Layer 4 of a small transformer language model trained on English Wikipedia (9 layers, counted from 0, width 96). Numbers have three digits each and are written without spaces.
In attention head 0, each number of a token's query is one row of weights dot the token's vector x plus its bias. The head spreads its attention over the tokens so far by the softmax of query dot key.

Query weights of the head. A number n stands for (n - 500) times 0.0012.
q0 (bias -0.054): 230582480563491390383437606620528727398614511393507698409538698535567679766685490446615397680523715530572642619621413383410521635476173626616798476434347424348728593458424322307508556572713505285509424587533352505567252348571753669266304628482307513508685374580533319546123542470483591346
q1 (bias -0.076): 540486724532380440537549538451463464553443539403602629610416417614388403634433441817538526609341277588624711415566684505563703409515401403755409313560554459118452547427435443661235643314582584288457436271805656466511470691562478719304394681418492448626446477661583399560505361122565623499
q2 (bias 0.043): 424461557572458574658430582368342523344653535546556566538378540547509399310529557607463643611461292417317650664488460309392457533301816416491592312620563392531684578576491690679503464484614546499413625545668499433290548410386562395683452336448261370413543413691557242293450364439536607424
q3 (bias 0.014): 609471481393479532301600476486687312601506651107351717540428514387552427550620615557333419511593649501525484451473430600411421227445334619316632628386554412294470527704585622358574522536469329527536512528603497476625474624435549549698371773359634592729395576452439752517630523316345516257
q4 (bias 0.024): 508412549166634424411526588490341656540653423503421243555306421596573339481483625402538424357694771461363479481263379407372554541492494222566547724686537500478504407471454513506471474614566550517675738401686428200488417655505696432617251623415425776443385503741389577351664611442484570461
q5 (bias -0.046): 488623558464599422650553562630662728499516583417460238349432585381534411539414380572391829279469546583323247671458463599367527349628551683416252423523440489378525344578450369646439464458439540606582710038255655364567648570525466621698340669632698424521275492404441345552425560322811257451
q6 (bias 0.050): 370533318343366348729364345384640484402735290555662596378514504463416308725802560171550434450438709403192801650558449377824282538511469594470602516716567240442715393201454212670525297627386587527603458431570464832597675522491474496517447199524306457571674341431507543437804677433414321370
q7 (bias -0.080): 400447764492353511767516311471594386273456605382468596723271623457409408534407379695472669558528657774604704616450384555573468374432242564469557794320351415425632477467302445504791368485700465343356296778405627753459487429408491497519672333411435708382541368151450636413508498723695268496
q8 (bias -0.094): 342332333290594587148714505520407578325324573635432355658401568531503602225589645664360552593582356298290462625531536599631619782384373607242643564447655441691269495217732466535440493726377716663621475597533400350628342331376503519633446613539459535267903516733615698405490357573180512163
q9 (bias 0.030): 529356524552399326387524754526572657640521265424555452398548476702457497561382553491712468494470397479461723339435578492331417776477674318619376537653584470669188580181569651716363373620580462489424485320491592732455577597807277430467455591360512475471523509350240362523398341372549520549
q10 (bias -0.033): 488535467562628464428836594427477396406268456432792475650548502419559543379591499494480507552433250785298577509544706501411599614598494617419252261350594430671419562735244432598455174677508389510461418633572427585361559526468799472526470542628519457525482187578583488260513418569680572431
q11 (bias -0.030): 767611716413450465638193445700527624533579742551151470542341633422397788379256568667634271435627401363787355356321551625632511336576314465390216265566606778731260741384545573558544693385772508330461528368631353298245560548433367323303503820440618536735529699458669845770776314597642312561
q12 (bias -0.038): 619696635605393240771445340615420524636510506280324614287632451264513527603504427388691475736378688445396408639648287658390433617436437611292879740465618623393523464518749355190363441547423479621667577566541489391420546627451411582672497285392611493678458339597418587427360603608467122539
q13 (bias 0.082): 486396506691590534368467642478493420561466521542538548480767312331289324416362608539460387551803373467601588485404566558488604753484311555321378410580617471485367583651588404576509415548667705452678530500417454720255470380324498439748681637423310489559587493659371458641447454445512475582
q14 (bias -0.087): 556269466758465423378632407369335382276390474396583478582488329418546636739551623392641426573470501665388440433645269635484336730650465477377140583627511644638527526469425574564343338570230570589665655579437626199723392475464531589383609398566447731526659568460571663497487221624428375500
q15 (bias -0.142): 600660289408642373230486509376359524613449547675735115582431544658649522664508577585525434355587508416299565606485537502429389817500612375181236770300610581622468246512466393581377157333625568423502536446314680507575569465595672557538448835445827611524358853690555430509582443340617416399
q16 (bias -0.109): 544569600368462381453344536364306392620490740517365515624374758432608650782372816572578507437795509369507414515294540463447587626625434487190468222622678554353623378490457671471224454311742294277357543365666391505353451638660449610573500741695648521346526647504580648267572585214562323371
q17 (bias -0.039): 549308469430281606560553438290476461504276614481654297278489565391755439546335634506543416444731493501304705401544582482527307454688466492496546488401701623761526488465576690511202388580539539464568546417471321452458569604497543472644637427631708707286413499551593561779478605514456532427
q18 (bias 0.041): 363492646451586317564493418350579333463509487299607655463685334579330609420436533394606490632863307429518655602609404529547334596859301565359527454438495458550617456533260332506612463552592294444414489428579352399579477492580475432688497498595647611501529635270404600463421488539762503451
q19 (bias 0.010): 565658196466474462521743454694309424583566427606541499445639482655520629490451690553275418599469365581450512553418563574532516678317347702436465564476338659515512374464477578398631652388462486656627496496358321649447417118437588336608710496533723663337415395447345675550529474416454692567
q20 (bias -0.004): 791356414275546397400710338427506574496539553508461472304259536426618763466517621473382549323837294340280576469371564266496653651559312311470749348387645648550345620426456479591500557373240389538648468606510428575530530479342384471485285666564503557551491483639783603476626344458687536569
q21 (bias -0.084): 477400571496651465400534512286631660566549351598444473542755587272466354543540425323694693680263392621276519456535444410539437407527340704407581634597433461575547532378489385544881447295464494469651520649534461453471188393648436794492758446340253611504554332291260625362424326518477400394
q22 (bias 0.083): 713686589597435648568388477325476427582564539378459621497257530363376465312565534442581432340476453434323593593443505505252531584480546466749558488611355257470355251624615397539305673535311635488425772540630539740397440454575647568471425503409260496357453684486709346368606409357292681387
q23 (bias 0.003): 656573562388645571471529720401538419525461614384562615456367494706290414489393527577398442453642427516751648440483432615515701738563498573685492482394453519219340340468651645511465744620499343488235596566462400499576387533462430482516409482559509435563546660554345456725689210469533353388
q24 (bias -0.110): 694454409183658292234595455476365622732376661526549298671506478357710527491548694611435628303395623514227503563402458578421421840535492478345255664116636645603374592244404717751349641526586503583614471366521260324290412438481664609700364452459597746423654455713701628283573576575546532467
q25 (bias 0.058): 469465685221382452412531662661651157560621398464482719311281546549477443362345501172490690478725441502826666404758412555603469361626559827280460454496296361423533459428546327429630701685473493371637549505569389491626606476456283551434575557293607669497569448254455473750497327612568418622
q26 (bias -0.043): 520469552704538842413493355601266525542619512234232749452604650263580416377572439613280354469503578555469669510324432467511538608571552496437409440463564557345791561426556572538641628327407533591592437414581492495516563570438511310338578618436707570729230531450493410493474531629481224353
q27 (bias -0.088): 575583556420368528272377025407529369663725638356427759604383648410590643565434536641513732430588585396418183446382571555611497638449436601498789561612581613588517630797361548618397526466350421380476268364624566530679218484606313528403596577500556571490476507456533482409735325299349396309
q28 (bias -0.031): 547709406566479613512519820564402457500334816472206372584619433354585481408356361582553521376569295654317280468550368367374730900300786505499565287469481571643424596459501630469317805470509693256478364338395418428309786655524414289340561734409624383457220612623587355516639283603365586506
q29 (bias 0.043): 597588840449650582662414480445378444521570639616324587308627405517252455317423411610456513414664456433763433556411488354345407650446656291671512592479195546599425681635640546371445816565595510264514522547512393780540760583464352388470566433652497402555367510453733372580440254229413385463
q30 (bias 0.007): 093284349718644572559724513416717442486532462420545481443592718777471597466775515476639407572375601571498450616496441388594556426417502362467431468519448577604476280575469655549593468633332700546640336494475442482458422356380592475500540210345428623455532658429412547502471534451375587496
q31 (bias 0.047): 618326450414498389553476521564463386406637367448552431456535622353382377608486338642451401569380447549646627555401546552489599573682442771423600640383692413453547471443781448708477354327552647454506585429418545520321361673783390385451455300425698474233692311615785439409658439416618408505

Each question shows a short text with each token's key, already scaled and adjusted for position as the last token sees it. A number n stands for (n - 500) times 0.0056.

Then comes the last token's vector x. A number n stands for (n - 500) times 0.0086.

0 " the": 490570524572635614277401645491432698438460567911835587409543600431543445797269608691671511367560
1 " existing": 498613491581647635274416674514415696450458597935847576405533611439529433832275603718699489358563
2 " system": 483632510563649650280426669486422684470462589952866569403520597442533434843271613748700491373566
3 " of": 490631504562651625270410678495431705459454616951842578402515624442542431824250617729696467366576
4 " units": 489624513572643644292413663504443684453443598939876586401511611442531439848249606740684479383548
5 " with": 484603490569670637274404684495445699438445605951834570412507622436525429839246605706696453353576
6 " f": 480640477595654660299414700505439670490457609941857605412533623454511455868250600718704457391565
7 "ix": 488634483576674664268418701508456684484454612943842584408537628476503426848234614733710443380570
8 "ed": 493619487580686652282408716524451707471472632953849570414506623477505432848233617727678446358593
x: 461531431529529368385463482402460713556517587729766808445399431368297654447555535494451372133272486520432757407399310298513707486441562525571480461495670323841422270673652268658535355593530673441579470501399207462551645441486640446530670515440586553620688441375482466379450570470541566531
Which token does the last token look at most, and with what share of its attention? 5 " with", with about 20%

0 " other": 498589512582623636283400653502430702445455565914840585401549587427549439788273590714681509370557
1 " two": 477613490589640644287413666503411696449444583942849597392530608419542429815267588725708490347566
2 " sites": 475624494588661634286415657534441683476443590928855603388516615433534435841242607744693482376559
3 ".": 498625506569649623294414675496443716440477575953862568412541636426533451815245609716690478370588
4 "\n\n": 464597509574675634283388691518462691442482585936848591413522639426554435840238598710699478373586
5 "T": 486615504551654618304405731491429690463445595940861581393504633462522454828231607728694462384557
6 "ib": 450622506547649637270423705514455664473472620928830564389533622444519414826228602738697457385584
7 "be": 469616505550641648293413714479452670464460617943859575395508631441513425857220606729687460368583
8 "ts": 467624508544630640308407710499448685459462606946852587399516637447513413867226602736685448375581
x: 400536458540493375353554506342382689588541558639759784433423470369269639496560554433455452054394585474506731394468320336449688501509496581596415437434668371773479225689687248621502351559563617468482517533375144437475638512500710448636632572453522481596727410356488568393525484468521552587
Which two tokens does the last token look at most, in order? 4 "\n\n", 8 "ts"

0 " Forces": 515590525575618629284405635519445703439464557907834574388533587431538447775265622730657506388565
1 " Headquarters": 509636502577620626286416644535442692447456587943841566393527608420507445836268643739682482368581
2 " ordered": 515610491569668640272367662549435709456449613922830549415522608455492429849257605698676442351594
3 " the": 484586520574652621282404683509434699437467591936841587413523630429521432842258604687683479361568
4 " units": 493614519570641646306400668524458676442451603936868582401511613446528434847257600730677465389552
5 " at": 481607494564676614298402691505472688433462640951848588413510636439516454846239598721677458375583
6 " each": 475614508573642647308409690504453676444469590955849596413517624449526431866244566703667461364548
7 " inst": 470617501585659644310415699509474651444457640925834588419535596456494462878242594730706457409565
8 "all": 471600470539670629307440724494439668469448627950837577409526617454460422873228591741679436384597
x: 390511408563502279307543499416479687707587588671740825428426484277356558426608498409526474214265507514491680490480331335433613411401462488546419385555670355877476366653720291604520263587646676438536507531330164422550688460526617444562595574497511470605704486422391529424455535432516570586
Which token does the last token look at most? 6 " each"

0 "ed": 512587510578645634267396647509440712451459575897832563417533597459519445778251629711666504368574
1 " by": 488599505565646639273411674506437714449448595931839575409510631448543441815251608726707478348574
2 " We": 482607496564663633289409679495395681477443596931847600403510615422522432824232620699696467368555
3 "nd": 483628481569656642278416688488422702456439596943842575396537619439509432822235633731674468367571
4 "over": 504635497566641662287429687507425684447451600960848581394521621445511426818248619741678473355584
5 "'": 478597502569644618268417715506415702458451631952835590407499644435499436847252612693695468366592
6 "s": 469612517560644640292426689508433681463467613956853595396507633442520420842234623723688472354576
7 " rem": 471635508574663649277430685531452673465446610924845595420542615451500450840217597704679432391560
8 "ote": 498606488591655634277426705501446694475440605937835610406525636467505412854217610728696432363578
x: 402542470623572319398477568362441616539552469695789840467381432359349622532584504450511445086331517476379719463473313354564722365350538499556434461442603408821432284606660297656501383625585639544529485480350120505589643554446489503515601581500545464588780473329483543331446547487542571600
Which token does the last token look at most? 6 "s"

0 "s": 499579520558627628274403641503444693444456567915847584408535599434535430784257621717679508374569
1 " offered": 483609489573668643264386661534427706452462608929821571418521604440494442843235602706685456341585
2 " to": 453616491577646629283384698502431711448467623946848567399510610435530446831251588733684462355565
3 " him": 458589516569664632287397681527427683465472601954849594413511635421513436844248585708687493339594
4 ".": 499620510563651631310415686508446709435489580960858572417536638436525454824240609709684471369594
5 " Ti": 480598505570671636300402715500419668470462611939843594409524629433545444820238592698679451361566
6 "b": 459619488543666657306434695512432689470455609949846579392522626460495413849217611721683459374566
7 "be": 469620504550649654299416714486446668464457616946858578396512625436503427846224608728682455364592
8 "ts": 466624506548641646311413710501439681459461610952851591401509632446504416863225607734678444365585
x: 395545455542487367341548518374412673565522590636770805437430473377289621506569536452477460067397597489505713388461342334451693485498493588599411431429639384806477243684677245648493329553569641465471489538363125421490637484474686433596673566448522476591754412367472555394532494456536549590
Which token does the last token look at most? 4 "."

0 " as": 501581509569631631281394647494445705441453562913837578399538616430539453799262612727686500364570
1 " the": 475591515574654619267419674486417712443461588931847599409516625425534441830255607701693500349562
2 " chairman": 493611496570648651274409669507429669461455604941842580394504629435528439820259598737711460346565
3 " of": 489624502559645629281412685495428705458456623953842585403504628440545436832255611729702460364575
4 " the": 476595513569653626284423692486424703443468597942847599409513630425533438855250601694692488355558
5 " C": 480614489571697644290426692485415675451470595955841601408527615451548435845242601718699474375545
6 "iti": 447604482535652645265436701490431675455447624947840587397529598439506416826247582761714464392564
7 "zen": 481603486560645667305445692496428673443479616976846588398502612457505409842249606731704472347550
8 "s": 480614505554648644297428689506440678462468617960856594399498625441523420853233603736690460360569
x: 382573424519488372496504444363463681613564574673774760461433474391302706410576561510403401049342542505488742474453334293501684454466565599637388413462675368765434270619675272693455344546538665411512528504375119422497619473422626466641635555485568422643689446414500593384486501431521547555
Which token does the last token look at most, and with what share of its attention? 4 " the", with about 20%

0 " 52": 499594494575638632277405640507440696439447569929843579403543605441520453800255619695683505369574
1 " |": 465600486558661635258405658488423691452455590925842579417531620434521454818259612708694503350593
2 "\n": 466610513548673635271381669520445703425474577932830583405514626426538444833243599692712494369589
3 "|": 476631480550652617257410691509423672431459593933852572417528627448498456828236584726700496373589
4 " 11": 478644475571655636292425691508432674428455614955840579391527622448521452834255600734683482352584
5 " |": 457608479557666637271402692492436681450457603944838574416515638443528444846246594713695482360589
6 " Long": 472616483543675643281418702491445672447456614933852575404529626445502451832241598727678474364566
7 " E": 461598493549685630295428694503432667459472616934838580405526630432527449855217605705710478369578
8 "ato": 473601477553674642283455716490455675459441619920838593413517630444505428830221591728707466378588
x: 367575414640520352374448480362462636544567499651736837472410432355431588518678501447529486121340511451519735391550365411496760392381445549563393444452636348908482251595608415672554324547588619586500436509369071392472703525480499530559575606439541508562766404484436504395414594392548466613
Which token does the last token look at most, and with what share of its attention? 2 "\n", with about 20%

0 " |": 489577506558643626265386643495444695441461562907831567419548608435534453787268616703683517367585
1 "\n": 467609511550668634268379665521436705429466575929833588406517629424543445826249600695713500364590
2 "|": 475633476548654619254409687514414677430456589928854574415533625447497456824240585730704499371590
3 " 12": 477647480582653638287420685512428674432456606951842578384527619442526456828257602731682482351584
4 " |": 455610476556667639268401688494429684451454602941840573416517637441528446842249596715698485357592
5 " Live": 465614486572685624279406691534438687440453612950845579390516619452493441825243606713698475365586
6 "rs": 469638497560652669298429701496426681458476617959849597390510596465520431849240619742687471365555
7 "ed": 483629483575678647280415710524450710456471637939835569408499614485498440843235624718678451360594
8 "ge": 462620488558645644283437688482463694455451619970855579401526615461512418859238601727693444350569
x: 352538407559507411371508548334454697561538667644754752433417422388324661475553517497452366161369568400450782470426329344499658486474532526629411422385624382821451223701716260652475414566569650554524453496389075398565666541515593562593591555441506497655706413425412515352439529472563530548
Which token does the last token look at most? 1 "\n"

0 "\n": 483589520560645627268374647508439701430460559912828579404535620429545443804260609694690506371577
1 "In": 478635515557619614257407677520445692439448591917844575385511621434516469804251605754718457354583
2 " 1949": 490646493544677632290428669523402684458455581933822571398521634437518454854236597762666479338569
3 ",": 472619496562641633287406675493425692445454613936848585411514641432549458849228607731684481354580
4 " he": 442588502554674647281397658497421674471449616934814582395497644401527437859213582717685478360587
5 " was": 449585509549668654295388673535434686444473603944839605407503622404511446841218583703677478372581
6 " elected": 487592493571668645286387686526457704466483612928816561417506622454495436868267594719702448364580
7 " president": 498594495555649635290399691511448667461462617942833586400499631444527441852249587716698435359580
8 " of": 484622502548646624298405704503455692455464639956832585405495638446533429853246596715690437379583
x: 280485465506420331519508541323488761626597586773775726478464393426372655408559550547456334114327511466505699461361317296447714510431560484593431542451697373785460320659667335583521359601554594428520480569421138480508664436499573398588718546474613442625702460358385594373443496498511485499
Which two tokens does the last token look at most, in order? 5 " was", 8 " of"

0 "name": 511587523574638623272396639503432683461446568899834583405525596465544422808249605682678500364546
1 "d": 497625506580637635270423666507426713475451608925843572414525624452524433827246623712681489349589
2 " \"": 478612540577677630281424694505432692457441587916852577386520636440531429840252598707680480361582
3 "K": 475607510583665626286422692498418669466458580956849582416508625453523438814225603727699483370561
4 "ing": 498625486573653630282418704501426693452451620943844573406513629456528420828234627721682479368596
5 "man": 468618500547652642278432684489442682461471613932833589400504632455512419847221620730693467357587
6 "\"": 473594509545654651303446690508475676454464600954855571413515615452515415823230620720688482366579
7 ",": 479610510563638634305412682500464683440464616946839604416524634445545439854234602725677462370579
8 " became": 478589514547655641288395685533454686448471605940838613406511629420510446860217576707677450377588
x: 255584415499419369383566565341528720572613547725823723512396467403338661405583489438502327174351507429463670440519301362566761491433562477538515496508672360772455246635662287607533370611541645403458492510446174401517627448434581498530721577458624450625663480290445589314479502545460552604
Which token does the last token look at most, and with what share of its attention? 8 " became", with about 30%

0 " 43": 501605499581633632276403631502439694439447563927847576399548601439528453799261622701680510366571
1 " |": 464600485560659634255406655487420693452454588924843577418531621432521455815261614710696505349592
2 "\n": 466611512550671635269382666519443705426473577931831581406514626425538445832243601694713495368589
3 "|": 476632479552651616255410689509421673431459593933853571418529627447496457826238585728702496373588
4 " 17": 480655481566648642282428685517433674448460614945846583395521618446529459842268608723687467350578
5 " |": 458608479557663637270402693493433683452457604944841574416518640440529446847247595715695484359590
6 " Ec": 459609511576676633279420695497435674449489596930823561406508612445544454847247614733704466379576
7 "cles": 478618488558669661279461706490440698475482589933843600406520611460523427866262599758691465378557
8 "hill": 468608475560664649282452720494451706461483609935846579397500623475524424865226590744688483374570
x: 322550388542590338346471465457420712593533677681780803466407335406334651510634485475488436175291514508490786430490346329556649487436502460580437429396658317843503260648651381638457333502570601571482475466459059387487675499566579501567592535499588527612717410418458456402461487509583476571
Which token does the last token look at most, and with what share of its attention? 2 "\n", with about 30%

0 "ts": 488593520557625635279397644492437702451451566909849582404537607435526428797251627715682502370576
1 " visited": 496595498568662623269387671536436712462451616913846583414504624439513450827247596715670465346599
2 " We": 485594498569653624298401687503405675467448601931843605408508621417527434820233619694681458375560
3 "nd": 484619484567650639285412697491423693452441599940840582399541619437513433815234627725667464375570
4 "over": 507625498566633657295423694510430674442453603959850587397525622441515428814252613737667474361585
5 " for": 486609505572650633294406695501453706434464613942829598406505645446530442830242602714677450363580
6 " the": 476585524567649620295421701496439695436475599940845606411514632430528433855245595687674479363562
7 " first": 465601484551654656302409710507460681457473626931851606390515620427524441859247581726679470354581
8 " time": 486622500546658635333408692494459665453454624964870602376504622443517435853230590718686451354577
x: 367579425598407383406580540333576752632617560607770778440416450425311596445558567470392397064323554411489678497479318342442699410389562451550434438450635331854480286665654301671460392528580720464495421395432136480545548479455591462646674580477619460576650461432417556417413513525548608622
Which token does the last token look at most? 6 " the"

0 " (": 490599517577658630265412653491446694439452578919843578407530615434529443810240630716671498370556
1 "Pro": 466634516588656633262453681500415696470472582924833575390510599450513477818236623745714469363558
2 "vis": 486620465579675645261438671502390716470444606931833580398528603458483446844226631731702469359575
3 "ional": 475629496589638629269445668489408725466471622936826568397502623451531425847231612737685473358572
4 ")": 478608507555658650283442668490449698466455588961848569424515613437522436833220610712691500361567
5 " and": 465608483543653637284400679496411706425442609944829587398506625424538428845225605729688470371582
6 " the": 472597517569660619282423692484435705443471599943841596407509630428531438851239599696690484359567
7 " 49": 494625466589671651307418696505427682442453607966841596394520636453537442835235593710685464370583
8 "2": 474618484554647656296429711484442681456456613963871582392508622453523448858242612717680478365583
x: 322563399533517373441461487395467756582511673630751763437355370418339591484566471547448427079286533484515736351483404324499677503424557456574478445484663346851461297665686218738474370514589646485566482505397108399518603480477587410616569533533654473588638434483417594375472501542547615540
Which token does the last token look at most, and with what share of its attention? 6 " the", with about 30%

0 " received": 495573512565654622266376639519436712437455579904815574414536594435509456799252597696672487360584
1 " a": 455580498573664620269416665488428699458464581938842600408539629421518442831254594701698486335571
2 " PhD": 483612494545687633258438637516429689472441591933814564405521615423499438817242597742683473371577
3 " in": 464618501566653622265423679491462704452467614941850588396508623430538453841250609739687464360588
4 " educational": 466612487571648631294434682506416679463469620930818581420523600434515426860239582742685500390562
5 " psych": 476622505582682633290432699492407669474456609920811594438523625456509432864258580733672479420557
6 "ology": 488615511559653631304445682491448700462467597957845597408521620446533406850229601735678482386577
7 " in": 467615510567646618287423691491481695445475620948847592396500623436542448855247597729678459375584
8 " 1937": 492627504552672635332435692516434679451459603948847600399526624447509438859234582748651461364560
x: 373467416507460433399450545390575793589637581665744776333423402322322682493644415469488411151352498443475640474467365337487769409382501396599507446384597352779513315635677291669443386555577754450498506381371163418489629480422583455661586536545666532589696511382437524356471573615518592585
Which token does the last token look at most? 6 "ology"

0 "ations": 504586515566620633280403630511434699440448574911834573410539585433534443777266621724686515370564
1 "hip": 491627505576622643269426663493411709457436622935843550403497598445508443829275625722711502350569
2 " Pro": 485633512585656631273443676492410687468453582944824573382513630426523474818239613735713458356570
3 "cess": 487642504581648680268429660500399698465441596949822564405522587440490456830220623731705459360566
4 "es": 484626498572646658270432676509430707476471597934843581403517611440521430846237623743709484353580
5 " (": 477621515577675641278434685493459684440458600935842580410510637424523440850220619725681470364561
6 "Rou": 462617508573676637294429689513441693468429583936860570400515612467497432849224626706683445385545
7 "tle": 476638477575641646297429688496432693448465615967875595392508602445490417858221634706674457353565
8 "d": 486650488575650642295421688520452705464466628961844570398525620458501429865240629717675446355586
x: 427509422475519363370494483377461714553549599654741763445376431401281697450568548512440459138319495499444775457379394289494760452498562595588447436460617352839418307718680167642484370600496660449552482485420176434554596449543617401552700555461568518609724451390414461377497534502540546546
Which token does the last token look at most? 5 " ("

0 " the": 490570524572635614277401645491432698438460567911835587409543600431543445797269608691671511367560
1 " Northern": 479617494561652638265437691484414694468442613934846574399527616416561433828281604742675490356556
2 " Premier": 496623502572662630265420689477418687458459610934826570385519625444542437837262600729697472353564
3 " League": 495629501579659623290428673477436688458463600942827571373502622439533428855247623728685469368554
4 " Division": 508616491571659629301421676485422694460446607950841577381498599425528452875254619719677464375559
5 " One": 490628500574644633297409685493439675450471605959826587365521630428502440840233609711689464348568
6 " North": 498635499561653628296417693497438685459444608951848584383519634417533438857252599718673454379568
7 " |": 482602495562675639286399684491458690443471600956840581412525634428522442842249600695679466371584
8 "\n": 470607511538681636301378695520473689419488597956828590403507635431538437862235584680702468382586
x: 318569406554525363455527574362541747558640614671764752502391505264415676444559495500400328070400466506508647385414319388453749479321552497583502482436738357725486315664585255676526375541543618492538519500518158393502625495508629430565633607501675446610697465318395574341432539480525444466
Which token does the last token look at most? 8 "\n"

0 " 12": 500606507578638632280408643500445697436453564928847581394550597438530455794266626719670506366570
1 " |": 465602485560662634254407661485420697457451587926844581421530623432518451820256613715693501351592
2 " 7": 486653471580662647294424683504414682458438616947850583391522617437513472831254618735683486353586
3 " |": 454611476559675638266411673481425691461451599932845583420524623435514451831250607716692490357598
4 " 13": 467658473582677644301436679497434670457450612955852591388524614434509457830249619732678472358592
5 " |": 451609474555678641279416682481428686462453603939846589420520623437511448841245605718689483361599
6 " 52": 466641453578677644298422677516427680454455619956847592399517620452499446840229601703708469358588
7 " |": 450608473552678642291414687486435681458460610947848589416519624440513449847244603713688478362599
8 " 46": 472655460581679649307419685509441678452466619952848592386519622463515436857230600714695464364597
x: 388562439516544356475480506409490745529485544642794773497362426406356559440668431537516389083329531508484665386451341225479742448408533437565416451445724422909464315670734250722492447576536637566527483385506183412511651421487568434590621513497636494504697366468381497424416507634530529528
Which two tokens does the last token look at most, in order? 7 " |", 8 " 46"

0 " 30": 508602504573634628280401641501440695440447561922843582396546603441526452793268624708673515367570
1 " |": 464599486558662634255406657485419693456451587923843581419530621433521453817259612710695506351592
2 "\n": 466611513550673635270381666520442705427472576930831583406513625425538445832243600693712495368589
3 "|": 475632479551653616255410691509418675433458592933854574417528627448496457827237586730702496372587
4 " 20": 486652476581655641291418694521427672436460610955841578393518625457520464825255606733688476352574
5 " |": 458608478558667636271401691492432683452458603944840573416515638442528447845246595712696484358590
6 " Bro": 459603492571689619299410699501430685474466615938825559378525634449512422835246609704728479363567
7 "ds": 467647484539650650288427686513427679456454619941845585398519607455501423863224608721689461362565
8 "worth": 469637477546662654291441690517449674453493618958848587407506633452497411846244602722693495367575
x: 425576302595555327375462492485512696627554617648771751463366444443331598395652526511496483099340571486518784479476332361510707439446449561557397396352687372840468258658700351663474304524602617551484495485454104326487619476525543495582625534470472502661697506377436436361462503495519513547
Which token does the last token look at most, and with what share of its attention? 2 "\n", with about 30%

0 " and": 490579508560639629275390642491422707432451572919834577406536605434546435795252616710669503368570
1 " Ph": 473612489575659626287430666491402677467443571959834601419547628419548454812238615725690486367550
2 ".": 483638490567653635282444678483421711451457588958871589405544636440527447823234620729694485378590
3 "D": 464623496555661617267425702501416683476440589930837563403521637442505461832232602741707471372577
4 ".": 487643493562649637285439680496434707444464591966862583406544637435523445828235616718687468381597
5 " from": 472602495555661626265395688517453711451451619933841574424503635444536439826259593717694450360586
6 " the": 465593517561654616285420702493427700445464596931840602415511635431533439857236590696681484361570
7 " University": 508607491542654644308428682483454688461448602963841586388499629434557444856251589747678452374567
8 " of": 482632506540643628301414701494449699454454633966836596406502629437545436849236596727677443383585
x: 305470450514438328494519524309511739604587598764751714485474400447367680403539565548473384110358516485511720433378344268500721506489539504574408501423670353828457273629653328592522366596540591423553470541428119457501675472496561389609686577445641417646717412387386567350457530487535490497
Which token does the last token look at most? 6 " the"

0 " 2": 499605504566631638280393644490435695435453572931849570394548595440526453800264613711670512365571
1 " |": 463603485559665635255403660488425692453455590927841579419531620434517452819258611709694499349596
2 " Winter": 469634504557672619277427665491420688456451607936855578394483609444505448810232605736681479364578
3 "ton": 470632492557673653280437683481421700477467606937836572405501629437506425830235607724685480359579
4 " Rangers": 478626504572656642297420663477436679469480620946843597387493614439533438838249609720670465352565
5 " |": 477612494568667632279399674493452693442469601945836576418520630432513451835252599693677474368592
6 " 32": 486648464588659640314422679500451675444454611963840593397527621450516449851240605699676461361576
7 " |": 464608483555678640290402685490451682447467609952841583417519628438511449848245598699682470367596
8 " 23": 480657469578674644322425695514455660442468626962856600390521617450508454850245602707676464358587
x: 351584386560497367473478520384538755532508593660775766415322389394375583414700422526576378113348513485536670442435338294435716410396548481565384475395693442900463327663695251734510471554529654494548474397505213416490597478482534397601643562459657504498723396462382566377381523583515598521
Which two tokens does the last token look at most, in order? 7 " |", 5 " |"

0 " became": 497575516571634629280387638517438701441463570905836588403540602418526452798255603710669496366571
1 " the": 479590516573652617270412674492423709438467588927849595408519625426534441827256607696690502354559
2 " principal": 478604504578652642272414677507425689460464602926831585401524596447541431832251584732703476363562
3 " of": 485619507558648626281411685495431707459458618947843585402506629445551433824249607733694469367573
4 " General": 502628513572646637301420696493415689462464606942841581391507618446530444829257596738687476373557
5 " John": 499613497566676636295415681524428703457467609966845587397513630436528422826239602712708469364576
6 " F": 500606485584662651308413707498408674465470612951851595405505633447542455862265604708692485380561
7 ".": 494637490561659640299436693500448701443473605975862587402542640437516438832239615715683455386593
8 " Rey": 494625506566672656286416697507474683446474623930827598401504636449528454837240598725704445375568
x: 409550406621475362413426541399498626531561535645810801483449431442352611450656465389443434120423511385477654411409345288569797468366462524684420495368686342860460263613620394725523356598561525527477426450497174427489619470483646533547648522398631524580828462388345510436428587523469457618
Which token does the last token look at most? 8 " Rey"

0 " |": 489577506558643626265386643495444695441461562907831567419548608435534453787268616703683517367585
1 " 13": 474648479587661639286428663502423676454445600948851590391534617427517459814262622728682490351586
2 " |": 452607476556674642265412670486416690463445596930845587421524625433515449829251609716696495355599
3 " 52": 467641454584669641284421666516416682455447613946845589401524623447501448828237603703709480354587
4 " |": 451611474556675644278413675487425683459454605939847584418521625436516451836249607711693489358599
5 " 46": 473656460588674649296421676509431679454461614943845590387524623460517439847236604715697475359596
6 " |": 448607473554679644289416681484431678460459610943848588418518626442516448842245604709690482363598
7 " +": 453634491564664642331402686506443686455460617934867595403506626461515426840239613691697480386562
8 "6": 468637478557667640304439705497451665466445617956861580396513606450504439850249612723691481365591
x: 384579438564588398428470466368506747605515635571721708448383381403351559475595503494427470088261544445554737343506409305496731464447531477527451440482659372865471254663726229716496383570535664496524501497425078403507599431528542372564627578521612446557674386549376511375455512568600627548
Which token does the last token look at most? 7 " +"

0 " Division": 523595509562627626282397643497445705434447564925840568387539585428529456814264628717674503382561
1 " |": 474602488561660631254394661491427697447457591927838573417536623422519451818260613704694495351591
2 "\n": 468611510546674634274377672522448704425474580934831583405514627423537445835244597691713490370589
3 "|": 480629479548654614259403695512426672429462596935851570416532627446495454828236584725700492376586
4 " 2": 478640476560629644291394699496419678432458635959855562385527623441520454843266584717682487364572
5 " |": 460606479554672637272392697496442681448464606947839571414518638441528444845246592708697479362590
6 " Winter": 475628503541671621294414692499444681443465620949853571391480616455506437829225585739682464380575
7 "ton": 474628493538674655300426709490444691467478620949833570402496635449509416852224592721680461371579
8 " Rangers": 480619507558660640315410687484457672463493629956841595385490623448536429854241593715667448362569
x: 372599403506467338431510519434499641526590634585788699404419471448384606391639457469501400167393477532494757439408297271531722474415576541633419432330672432827402236692687323723435328540579649530442448390476081462445608481496678489620610588487572496653684419357477600393472441515542504617
Which two tokens does the last token look at most, in order? 2 "\n", 8 " Rangers"